Layer 6 of a small transformer language model trained on English Wikipedia (24 layers, counted from 0, width 64).
A neuron adds its activation times its output weights to the MLP's output. To switch it off is to set its activation to zero at one token and run the rest of the model.
A neuron's activation on a vector x is GELU(gate . x) times (in . x), where the dot is the dot product.

Input weights of the MLP neurons that the questions are about. A number n stands for (n - 128) times 0.0026.
n19 gate: 155, 148, 123, 170, 113, 132, 115, 119, 81, 168, 161, 40, 169, 128, 112, 169, 117, 163, 131, 156, 94, 106, 103, 127, 199, 95, 94, 122, 55, 139, 192, 88, 103, 88, 36, 175, 142, 124, 109, 118, 44, 163, 156, 116, 197, 155, 162, 198, 115, 99, 150, 83, 120, 141, 153, 120, 80, 176, 208, 129, 156, 149, 199, 220
n68 gate: 137, 93, 170, 152, 52, 155, 147, 140, 111, 76, 121, 78, 174, 160, 192, 188, 134, 76, 186, 103, 189, 159, 185, 126, 143, 173, 101, 149, 129, 141, 155, 102, 123, 175, 101, 143, 107, 79, 51, 165, 73, 101, 132, 115, 128, 189, 75, 90, 83, 182, 160, 171, 146, 159, 155, 130, 76, 130, 71, 137, 132, 141, 216, 93
n146 gate: 126, 126, 166, 120, 145, 141, 150, 93, 76, 117, 72, 157, 118, 120, 108, 52, 78, 111, 144, 82, 181, 196, 175, 103, 96, 107, 185, 120, 152, 155, 142, 140, 115, 206, 129, 157, 108, 143, 85, 180, 152, 153, 104, 140, 81, 61, 81, 111, 126, 7, 130, 158, 91, 119, 122, 77, 101, 158, 87, 99, 119, 94, 80, 161
n164 gate: 77, 172, 74, 136, 150, 97, 101, 97, 103, 172, 43, 116, 105, 129, 119, 88, 38, 91, 160, 118, 146, 138, 117, 195, 159, 118, 124, 109, 109, 130, 56, 102, 116, 110, 105, 101, 93, 151, 191, 186, 40, 188, 111, 87, 172, 135, 129, 122, 72, 151, 128, 101, 170, 108, 185, 107, 180, 174, 109, 98, 141, 127, 151, 174
n177 gate: 137, 130, 74, 105, 13, 132, 107, 150, 164, 156, 105, 23, 111, 100, 176, 134, 83, 200, 95, 143, 159, 155, 77, 133, 176, 121, 141, 170, 114, 81, 106, 97, 101, 152, 135, 100, 141, 176, 207, 95, 135, 49, 152, 115, 167, 162, 158, 129, 103, 130, 136, 102, 70, 126, 158, 176, 78, 180, 162, 56, 123, 145, 95, 95
n184 gate: 181, 167, 149, 115, 113, 99, 151, 184, 90, 100, 107, 84, 65, 160, 191, 195, 177, 74, 122, 112, 152, 175, 122, 54, 88, 175, 130, 176, 150, 90, 123, 132, 158, 143, 129, 167, 129, 140, 95, 183, 147, 99, 93, 127, 149, 63, 116, 99, 149, 157, 152, 153, 72, 164, 129, 105, 140, 114, 151, 145, 73, 131, 128, 104
n209 gate: 127, 188, 143, 194, 161, 156, 182, 127, 84, 133, 154, 106, 103, 153, 167, 144, 163, 133, 141, 76, 144, 162, 96, 193, 112, 146, 100, 179, 103, 131, 116, 133, 92, 97, 90, 122, 116, 96, 73, 85, 163, 135, 122, 117, 55, 97, 156, 155, 206, 60, 162, 145, 105, 172, 129, 141, 77, 199, 161, 154, 141, 103, 154, 179
n231 gate: 153, 168, 172, 203, 78, 54, 152, 114, 162, 144, 116, 30, 117, 163, 156, 100, 78, 108, 152, 97, 65, 126, 177, 188, 196, 145, 141, 84, 84, 63, 105, 111, 147, 88, 119, 97, 107, 126, 165, 129, 175, 156, 133, 84, 121, 141, 96, 90, 118, 129, 159, 125, 196, 161, 83, 209, 107, 182, 133, 123, 137, 139, 66, 165
n19 in: 68, 116, 90, 152, 123, 180, 183, 111, 138, 130, 58, 124, 116, 184, 135, 139, 198, 201, 81, 215, 121, 135, 141, 183, 118, 106, 176, 135, 157, 209, 69, 104, 194, 188, 133, 108, 91, 69, 140, 162, 86, 130, 130, 110, 126, 188, 150, 128, 77, 107, 102, 140, 166, 99, 121, 120, 117, 156, 90, 104, 138, 145, 104, 128
n68 in: 114, 132, 90, 154, 152, 92, 145, 142, 100, 147, 168, 82, 200, 84, 160, 131, 29, 122, 115, 120, 121, 138, 181, 131, 124, 129, 182, 76, 72, 138, 166, 127, 158, 103, 76, 151, 163, 129, 152, 147, 140, 89, 151, 178, 152, 196, 89, 126, 137, 170, 158, 141, 121, 163, 74, 69, 124, 216, 105, 121, 132, 99, 128, 146
n146 in: 228, 122, 153, 198, 141, 109, 90, 167, 72, 172, 58, 103, 95, 139, 118, 114, 163, 144, 156, 119, 162, 196, 146, 159, 28, 96, 144, 91, 198, 166, 105, 80, 138, 164, 89, 206, 141, 141, 64, 153, 152, 116, 126, 118, 132, 181, 136, 126, 73, 135, 114, 98, 135, 150, 172, 118, 159, 122, 117, 148, 118, 118, 96, 221
n164 in: 71, 124, 131, 169, 133, 128, 56, 141, 100, 92, 165, 144, 118, 162, 92, 168, 126, 125, 185, 77, 201, 117, 110, 128, 188, 141, 120, 116, 118, 175, 136, 142, 142, 232, 112, 120, 121, 205, 69, 96, 96, 133, 158, 122, 115, 133, 168, 117, 112, 138, 112, 139, 152, 178, 131, 112, 159, 153, 74, 137, 189, 180, 123, 174
n177 in: 65, 117, 132, 126, 139, 190, 131, 146, 164, 116, 144, 94, 100, 155, 176, 178, 132, 128, 173, 140, 154, 171, 103, 140, 129, 108, 49, 117, 139, 29, 119, 93, 142, 77, 123, 152, 136, 89, 162, 101, 155, 120, 144, 160, 168, 124, 183, 123, 88, 97, 128, 79, 141, 103, 89, 177, 119, 134, 129, 158, 119, 156, 57, 110
n184 in: 92, 68, 66, 93, 119, 111, 124, 163, 141, 148, 143, 71, 115, 65, 79, 88, 122, 186, 71, 84, 63, 83, 136, 140, 186, 126, 121, 116, 101, 163, 125, 83, 87, 112, 133, 41, 148, 135, 113, 77, 141, 172, 127, 133, 147, 185, 85, 179, 83, 120, 147, 107, 167, 106, 76, 120, 127, 107, 130, 151, 105, 91, 155, 118
n209 in: 147, 156, 153, 123, 109, 139, 168, 126, 171, 186, 100, 95, 143, 145, 115, 127, 142, 115, 155, 142, 121, 127, 147, 101, 155, 96, 191, 155, 112, 99, 162, 159, 95, 86, 181, 142, 140, 57, 164, 136, 161, 134, 85, 99, 214, 135, 133, 111, 74, 138, 150, 146, 172, 117, 142, 140, 166, 83, 98, 101, 110, 90, 91, 89
n231 in: 46, 36, 88, 118, 140, 145, 92, 160, 102, 134, 142, 143, 173, 60, 161, 134, 212, 88, 110, 188, 135, 211, 178, 70, 83, 85, 147, 129, 98, 82, 234, 142, 131, 175, 126, 157, 99, 107, 119, 68, 142, 81, 127, 100, 107, 196, 101, 142, 196, 148, 108, 122, 21, 152, 141, 121, 104, 123, 69, 149, 132, 168, 89, 103

Output weights of the MLP neurons that the questions are about. A number n stands for (n - 128) times 0.0012.
n19: 95, 118, 189, 91, 103, 132, 60, 143, 5, 120, 129, 97, 96, 169, 121, 152, 70, 183, 161, 104, 118, 104, 75, 140, 128, 123, 94, 108, 127, 114, 179, 119, 115, 100, 58, 121, 133, 89, 150, 85, 129, 154, 156, 103, 156, 153, 144, 158, 64, 142, 86, 104, 189, 105, 243, 142, 166, 166, 172, 146, 174, 84, 123, 194
n68: 123, 142, 129, 100, 192, 188, 117, 104, 177, 62, 64, 177, 125, 168, 121, 111, 176, 115, 105, 158, 99, 72, 141, 150, 90, 127, 90, 142, 81, 142, 63, 96, 127, 181, 62, 112, 97, 178, 160, 118, 127, 186, 117, 111, 97, 100, 131, 102, 137, 93, 101, 118, 148, 126, 132, 171, 116, 82, 182, 155, 152, 138, 96, 103
n146: 185, 129, 200, 203, 151, 111, 114, 158, 124, 196, 137, 166, 96, 90, 87, 165, 182, 137, 101, 129, 80, 159, 58, 161, 102, 141, 17, 98, 154, 110, 116, 131, 48, 160, 98, 154, 130, 137, 101, 90, 119, 42, 74, 74, 145, 92, 130, 87, 140, 85, 159, 186, 134, 92, 138, 109, 122, 139, 112, 176, 96, 63, 76, 131
n164: 100, 126, 174, 181, 88, 188, 153, 86, 116, 80, 151, 87, 153, 150, 147, 99, 132, 111, 121, 159, 109, 168, 193, 152, 183, 177, 178, 104, 149, 69, 163, 121, 159, 187, 106, 113, 177, 99, 132, 104, 85, 129, 147, 118, 179, 180, 166, 102, 56, 123, 114, 165, 101, 139, 49, 104, 128, 95, 129, 198, 90, 131, 90, 59
n177: 153, 75, 134, 155, 148, 128, 136, 119, 86, 123, 145, 156, 133, 109, 30, 116, 121, 115, 116, 115, 44, 145, 182, 149, 83, 73, 120, 89, 97, 176, 81, 142, 121, 160, 125, 166, 102, 132, 109, 157, 92, 156, 88, 154, 51, 148, 68, 154, 146, 115, 97, 104, 120, 129, 150, 101, 100, 161, 127, 163, 160, 85, 122, 107
n184: 168, 203, 54, 160, 164, 131, 168, 118, 127, 68, 104, 165, 73, 102, 120, 147, 105, 151, 145, 105, 195, 145, 133, 97, 114, 138, 114, 174, 85, 156, 90, 86, 171, 175, 128, 174, 124, 184, 102, 126, 123, 134, 141, 104, 77, 72, 89, 135, 122, 174, 165, 159, 76, 149, 136, 46, 128, 70, 131, 94, 159, 117, 113, 129
n209: 112, 162, 153, 162, 105, 111, 136, 97, 126, 98, 147, 159, 98, 155, 84, 102, 196, 120, 97, 69, 152, 123, 93, 87, 133, 105, 129, 117, 110, 109, 201, 124, 204, 141, 129, 111, 88, 140, 74, 110, 133, 107, 116, 126, 115, 155, 169, 164, 121, 82, 117, 112, 120, 163, 86, 83, 82, 207, 140, 213, 166, 126, 156, 172
n231: 146, 104, 155, 139, 139, 63, 108, 117, 179, 162, 156, 53, 173, 123, 181, 138, 169, 133, 160, 127, 121, 69, 192, 142, 216, 127, 169, 97, 61, 59, 116, 172, 116, 157, 165, 100, 136, 143, 146, 85, 163, 87, 114, 64, 93, 188, 65, 115, 98, 169, 125, 135, 146, 203, 143, 177, 85, 185, 82, 145, 127, 149, 105, 201

Each question names a token from some text and the token that comes next. It shows the vector x that enters the MLP there. A number n stands for (n - 128) times 0.036.

Then comes g, the gradient of the next token's log-probability with respect to the MLP's output, scaled to length 1. A neuron's effect is roughly proportional to its activation times (output weights . g). A number n stands for (n - 128) times 0.0037.

"d", then "uc"
x: 105, 121, 147, 152, 177, 94, 181, 112, 164, 140, 113, 106, 80, 135, 110, 111, 42, 111, 89, 124, 138, 114, 102, 147, 112, 92, 107, 89, 183, 111, 162, 124, 143, 111, 135, 126, 181, 77, 169, 122, 161, 147, 157, 138, 130, 151, 122, 106, 141, 161, 150, 96, 156, 119, 89, 179, 138, 142, 124, 147, 183, 118, 183, 136
g: 119, 97, 120, 134, 119, 77, 68, 107, 115, 130, 113, 137, 113, 161, 250, 82, 89, 177, 118, 121, 128, 97, 91, 105, 116, 112, 127, 173, 151, 86, 147, 79, 112, 102, 167, 115, 109, 156, 156, 175, 85, 152, 111, 138, 104, 109, 187, 123, 127, 125, 106, 129, 136, 45, 142, 148, 111, 157, 109, 163, 169, 149, 61, 102
Which neuron, switched off, lowers the next token's probability most? n231

" n", then "at"
x: 115, 150, 155, 116, 147, 121, 164, 104, 121, 99, 140, 176, 113, 152, 143, 155, 112, 146, 107, 99, 174, 153, 58, 105, 162, 90, 145, 173, 203, 159, 153, 163, 94, 60, 110, 113, 123, 82, 141, 98, 158, 113, 160, 156, 131, 163, 92, 97, 162, 137, 151, 141, 116, 118, 107, 149, 149, 137, 98, 147, 130, 90, 151, 129
g: 159, 145, 157, 133, 106, 104, 106, 110, 135, 125, 121, 127, 130, 139, 132, 108, 133, 129, 160, 82, 139, 110, 108, 136, 100, 70, 159, 195, 72, 186, 171, 110, 154, 77, 135, 141, 15, 114, 153, 94, 120, 87, 164, 126, 142, 169, 139, 213, 98, 148, 152, 113, 128, 127, 132, 114, 125, 35, 172, 104, 114, 147, 111, 163
Which neuron, switched off, lowers the next token's probability most? n209

" t", then "ran"
x: 82, 98, 134, 108, 161, 127, 108, 108, 133, 100, 117, 141, 100, 195, 172, 162, 110, 121, 125, 139, 146, 150, 48, 146, 171, 139, 121, 171, 193, 139, 170, 146, 111, 71, 138, 136, 127, 84, 115, 105, 152, 133, 154, 141, 122, 153, 107, 89, 134, 191, 125, 107, 132, 114, 97, 153, 142, 90, 90, 106, 118, 95, 179, 128
g: 66, 140, 121, 165, 65, 135, 167, 135, 115, 105, 173, 107, 131, 114, 150, 138, 100, 128, 119, 103, 119, 74, 89, 141, 110, 135, 174, 96, 152, 115, 94, 117, 180, 87, 156, 129, 167, 125, 101, 122, 151, 105, 135, 146, 127, 137, 172, 199, 127, 136, 131, 129, 154, 98, 160, 91, 19, 117, 88, 76, 116, 226, 128, 110
Which neuron, switched off, lowers the next token's probability most? n68

"ent", then " to"
x: 159, 136, 137, 138, 134, 157, 113, 109, 146, 170, 128, 170, 135, 135, 121, 101, 41, 125, 118, 158, 129, 115, 67, 105, 160, 110, 83, 121, 161, 150, 160, 148, 195, 99, 127, 145, 202, 127, 156, 133, 106, 150, 140, 155, 175, 156, 138, 102, 137, 180, 127, 102, 129, 122, 119, 183, 136, 153, 165, 117, 142, 113, 200, 131
g: 159, 140, 127, 79, 134, 174, 142, 122, 142, 125, 140, 158, 78, 162, 44, 154, 128, 170, 84, 129, 128, 142, 133, 136, 153, 146, 79, 158, 93, 143, 117, 99, 169, 151, 127, 188, 131, 137, 55, 154, 118, 123, 138, 164, 77, 113, 120, 156, 173, 104, 106, 120, 93, 196, 162, 190, 89, 78, 92, 97, 113, 72, 176, 157
Which neuron, switched off, lowers the next token's probability most? n19

"at", then "or"
x: 130, 143, 156, 108, 100, 188, 130, 143, 223, 72, 148, 164, 121, 127, 132, 98, 100, 131, 106, 107, 157, 114, 84, 165, 171, 119, 102, 121, 150, 121, 145, 159, 185, 170, 147, 182, 117, 127, 141, 123, 135, 136, 125, 125, 90, 172, 101, 136, 160, 143, 120, 118, 80, 141, 140, 126, 163, 68, 70, 80, 146, 119, 174, 131
g: 171, 107, 124, 159, 118, 165, 129, 94, 131, 110, 94, 173, 116, 171, 82, 78, 105, 74, 114, 86, 117, 136, 159, 158, 101, 111, 146, 155, 102, 111, 99, 56, 147, 75, 70, 146, 55, 81, 130, 128, 177, 106, 131, 110, 117, 158, 159, 61, 113, 139, 96, 145, 117, 98, 116, 66, 124, 118, 213, 120, 169, 148, 142, 122
Which neuron, switched off, raises the next token's probability most? n68

" I", then "t"
x: 152, 141, 98, 161, 152, 149, 129, 113, 121, 140, 121, 114, 128, 177, 87, 140, 98, 151, 128, 116, 176, 118, 33, 171, 212, 127, 154, 164, 196, 127, 161, 95, 139, 152, 131, 120, 106, 121, 169, 132, 141, 109, 128, 147, 147, 148, 109, 95, 147, 119, 163, 134, 159, 115, 146, 131, 119, 113, 165, 105, 98, 126, 204, 114
g: 136, 100, 150, 119, 100, 142, 104, 160, 122, 109, 135, 157, 122, 120, 110, 168, 139, 112, 128, 101, 111, 132, 61, 149, 146, 102, 143, 108, 145, 127, 132, 199, 127, 186, 188, 176, 121, 155, 156, 157, 158, 59, 133, 140, 128, 175, 155, 220, 91, 116, 104, 139, 88, 59, 130, 156, 195, 145, 130, 90, 173, 54, 143, 108
Which neuron, switched off, lowers the next token's probability most? n19

"ad", then "el"
x: 148, 94, 149, 118, 151, 169, 101, 162, 164, 104, 117, 92, 117, 146, 181, 89, 68, 147, 99, 139, 110, 138, 80, 73, 137, 137, 94, 125, 163, 101, 118, 122, 152, 138, 151, 161, 143, 92, 135, 154, 193, 125, 163, 150, 177, 156, 134, 133, 180, 104, 121, 99, 139, 187, 106, 170, 150, 101, 163, 92, 129, 129, 189, 149
g: 148, 183, 125, 119, 46, 124, 83, 148, 115, 160, 150, 122, 99, 139, 185, 115, 100, 145, 117, 129, 113, 157, 156, 132, 130, 214, 184, 145, 121, 109, 93, 93, 157, 131, 118, 166, 130, 83, 169, 113, 119, 217, 141, 160, 131, 135, 199, 144, 126, 138, 82, 104, 154, 119, 156, 203, 128, 128, 133, 123, 168, 182, 87, 105
Which neuron, switched off, raises the next token's probability most? n177

"ot", then ","
x: 160, 122, 132, 109, 144, 133, 131, 144, 130, 100, 180, 144, 117, 106, 160, 131, 105, 110, 113, 134, 116, 174, 62, 122, 196, 147, 129, 169, 193, 117, 156, 144, 136, 158, 159, 149, 155, 161, 146, 101, 167, 107, 128, 106, 126, 191, 142, 118, 123, 174, 109, 94, 129, 150, 138, 148, 202, 106, 144, 165, 157, 93, 144, 124
g: 120, 183, 114, 106, 184, 146, 161, 111, 156, 142, 132, 162, 150, 81, 79, 131, 158, 163, 102, 149, 125, 106, 156, 114, 116, 166, 103, 103, 125, 139, 121, 40, 105, 201, 142, 115, 113, 99, 99, 139, 127, 146, 178, 183, 107, 95, 56, 66, 98, 136, 145, 148, 113, 185, 76, 152, 127, 150, 205, 110, 116, 109, 97, 114
Which neuron, switched off, raises the next token's probability most? n19

"an", then " "
x: 119, 122, 130, 96, 141, 117, 161, 160, 149, 54, 182, 111, 104, 125, 130, 99, 98, 102, 138, 133, 126, 107, 62, 171, 164, 122, 96, 158, 166, 123, 130, 117, 148, 119, 131, 124, 169, 142, 146, 165, 166, 119, 145, 143, 150, 160, 119, 110, 224, 135, 131, 107, 117, 179, 100, 235, 134, 128, 186, 171, 145, 125, 153, 122
g: 110, 137, 136, 188, 76, 155, 116, 151, 132, 142, 124, 174, 120, 121, 95, 141, 75, 131, 85, 117, 177, 139, 146, 56, 151, 89, 174, 127, 193, 143, 193, 154, 167, 39, 168, 161, 150, 78, 142, 117, 139, 125, 144, 182, 147, 84, 104, 136, 129, 149, 143, 151, 150, 134, 165, 174, 151, 113, 84, 119, 94, 158, 73, 139
Which neuron, switched off, lowers the next token's probability most? n231

"is", then "as"
x: 98, 137, 134, 152, 157, 180, 177, 159, 182, 67, 89, 122, 147, 156, 74, 138, 69, 127, 97, 142, 136, 132, 85, 165, 142, 92, 113, 153, 155, 116, 159, 142, 129, 123, 175, 105, 116, 107, 151, 177, 156, 136, 174, 136, 140, 167, 138, 61, 148, 134, 132, 119, 148, 162, 116, 192, 148, 134, 175, 142, 134, 165, 144, 181
g: 138, 96, 112, 76, 161, 137, 164, 92, 112, 116, 123, 143, 84, 158, 59, 122, 142, 119, 69, 103, 136, 167, 118, 149, 83, 45, 195, 157, 99, 73, 128, 143, 104, 138, 151, 119, 114, 171, 156, 133, 135, 123, 109, 115, 99, 137, 150, 123, 95, 168, 131, 134, 145, 200, 124, 91, 175, 213, 171, 86, 139, 129, 182, 137
Which neuron, switched off, lowers the next token's probability most? n177

"ing", then " the"
x: 89, 159, 137, 141, 138, 131, 137, 141, 118, 76, 155, 165, 102, 118, 133, 169, 68, 131, 96, 141, 159, 146, 64, 155, 162, 113, 118, 112, 203, 137, 137, 134, 158, 139, 121, 126, 171, 124, 133, 165, 123, 163, 149, 160, 92, 133, 123, 156, 177, 157, 124, 125, 135, 117, 124, 127, 92, 112, 193, 153, 127, 64, 196, 178
g: 71, 88, 116, 151, 118, 200, 86, 171, 124, 137, 177, 122, 122, 82, 155, 124, 122, 96, 142, 146, 141, 152, 108, 169, 153, 107, 152, 140, 121, 89, 122, 120, 177, 217, 122, 117, 157, 113, 212, 101, 116, 103, 72, 142, 128, 85, 187, 131, 157, 135, 136, 134, 141, 93, 119, 168, 69, 89, 191, 157, 79, 127, 147, 122
Which neuron, switched off, lowers the next token's probability most? n209

"h", then "i"
x: 105, 121, 109, 106, 101, 149, 167, 129, 144, 114, 56, 126, 165, 170, 97, 116, 72, 166, 113, 142, 112, 134, 86, 137, 125, 79, 144, 125, 190, 110, 156, 138, 153, 127, 144, 112, 144, 56, 143, 102, 142, 121, 149, 142, 162, 152, 126, 89, 168, 145, 122, 92, 93, 155, 118, 114, 173, 95, 136, 106, 164, 95, 210, 176
g: 137, 89, 123, 145, 86, 127, 117, 141, 103, 151, 123, 104, 111, 111, 90, 182, 140, 186, 151, 130, 122, 149, 151, 104, 132, 88, 148, 125, 85, 162, 201, 75, 221, 50, 119, 151, 104, 170, 102, 124, 115, 138, 140, 135, 95, 155, 166, 71, 188, 118, 103, 98, 122, 116, 120, 89, 176, 143, 90, 88, 159, 184, 107, 164
Which neuron, switched off, lowers the next token's probability most? n164

"E", then "ar"
x: 59, 104, 132, 134, 167, 113, 126, 100, 172, 114, 77, 148, 123, 174, 90, 152, 105, 119, 130, 110, 116, 151, 37, 107, 135, 117, 146, 149, 175, 144, 151, 94, 114, 122, 119, 104, 129, 85, 124, 113, 148, 90, 169, 167, 182, 133, 110, 126, 159, 127, 160, 150, 146, 126, 127, 172, 121, 88, 191, 125, 130, 153, 142, 79
g: 143, 129, 122, 104, 68, 197, 118, 154, 115, 111, 112, 174, 70, 114, 100, 124, 126, 160, 100, 89, 146, 111, 45, 138, 105, 88, 63, 197, 105, 114, 165, 113, 127, 115, 119, 120, 181, 101, 76, 100, 147, 131, 114, 116, 142, 186, 145, 187, 146, 179, 88, 155, 55, 99, 129, 93, 132, 106, 149, 138, 133, 148, 89, 155
Which neuron, switched off, lowers the next token's probability most? n146

"g", then "ry"
x: 114, 89, 141, 144, 119, 190, 137, 152, 139, 135, 155, 104, 142, 148, 138, 72, 60, 136, 125, 100, 130, 170, 94, 139, 131, 149, 129, 94, 164, 123, 179, 162, 124, 162, 121, 156, 155, 84, 146, 129, 155, 134, 153, 130, 165, 152, 159, 92, 159, 157, 118, 110, 191, 195, 109, 175, 111, 95, 75, 99, 142, 103, 143, 162
g: 157, 108, 150, 129, 104, 138, 66, 135, 156, 134, 116, 151, 88, 169, 55, 146, 123, 62, 123, 105, 105, 145, 174, 104, 116, 38, 142, 129, 195, 177, 113, 148, 101, 196, 181, 163, 166, 129, 113, 118, 75, 92, 153, 101, 148, 141, 112, 126, 137, 196, 151, 111, 109, 134, 147, 152, 136, 195, 114, 135, 173, 148, 111, 112
Which neuron, switched off, lowers the next token's probability most? n177

",", then " r"
x: 103, 163, 70, 142, 117, 146, 170, 123, 158, 61, 135, 185, 108, 127, 104, 189, 99, 159, 146, 125, 152, 130, 100, 116, 150, 139, 127, 179, 170, 128, 157, 135, 87, 144, 108, 111, 81, 72, 72, 179, 125, 114, 124, 178, 120, 110, 118, 69, 153, 177, 133, 107, 112, 140, 115, 98, 140, 113, 132, 132, 172, 108, 123, 87
g: 73, 99, 156, 97, 132, 156, 112, 163, 149, 150, 132, 96, 123, 160, 167, 159, 136, 183, 129, 104, 116, 123, 139, 153, 172, 189, 218, 129, 123, 172, 153, 80, 127, 121, 80, 167, 125, 136, 107, 163, 124, 84, 176, 147, 144, 105, 174, 94, 133, 123, 174, 59, 166, 97, 100, 182, 78, 197, 120, 113, 152, 138, 130, 156
Which neuron, switched off, lowers the next token's probability most? n184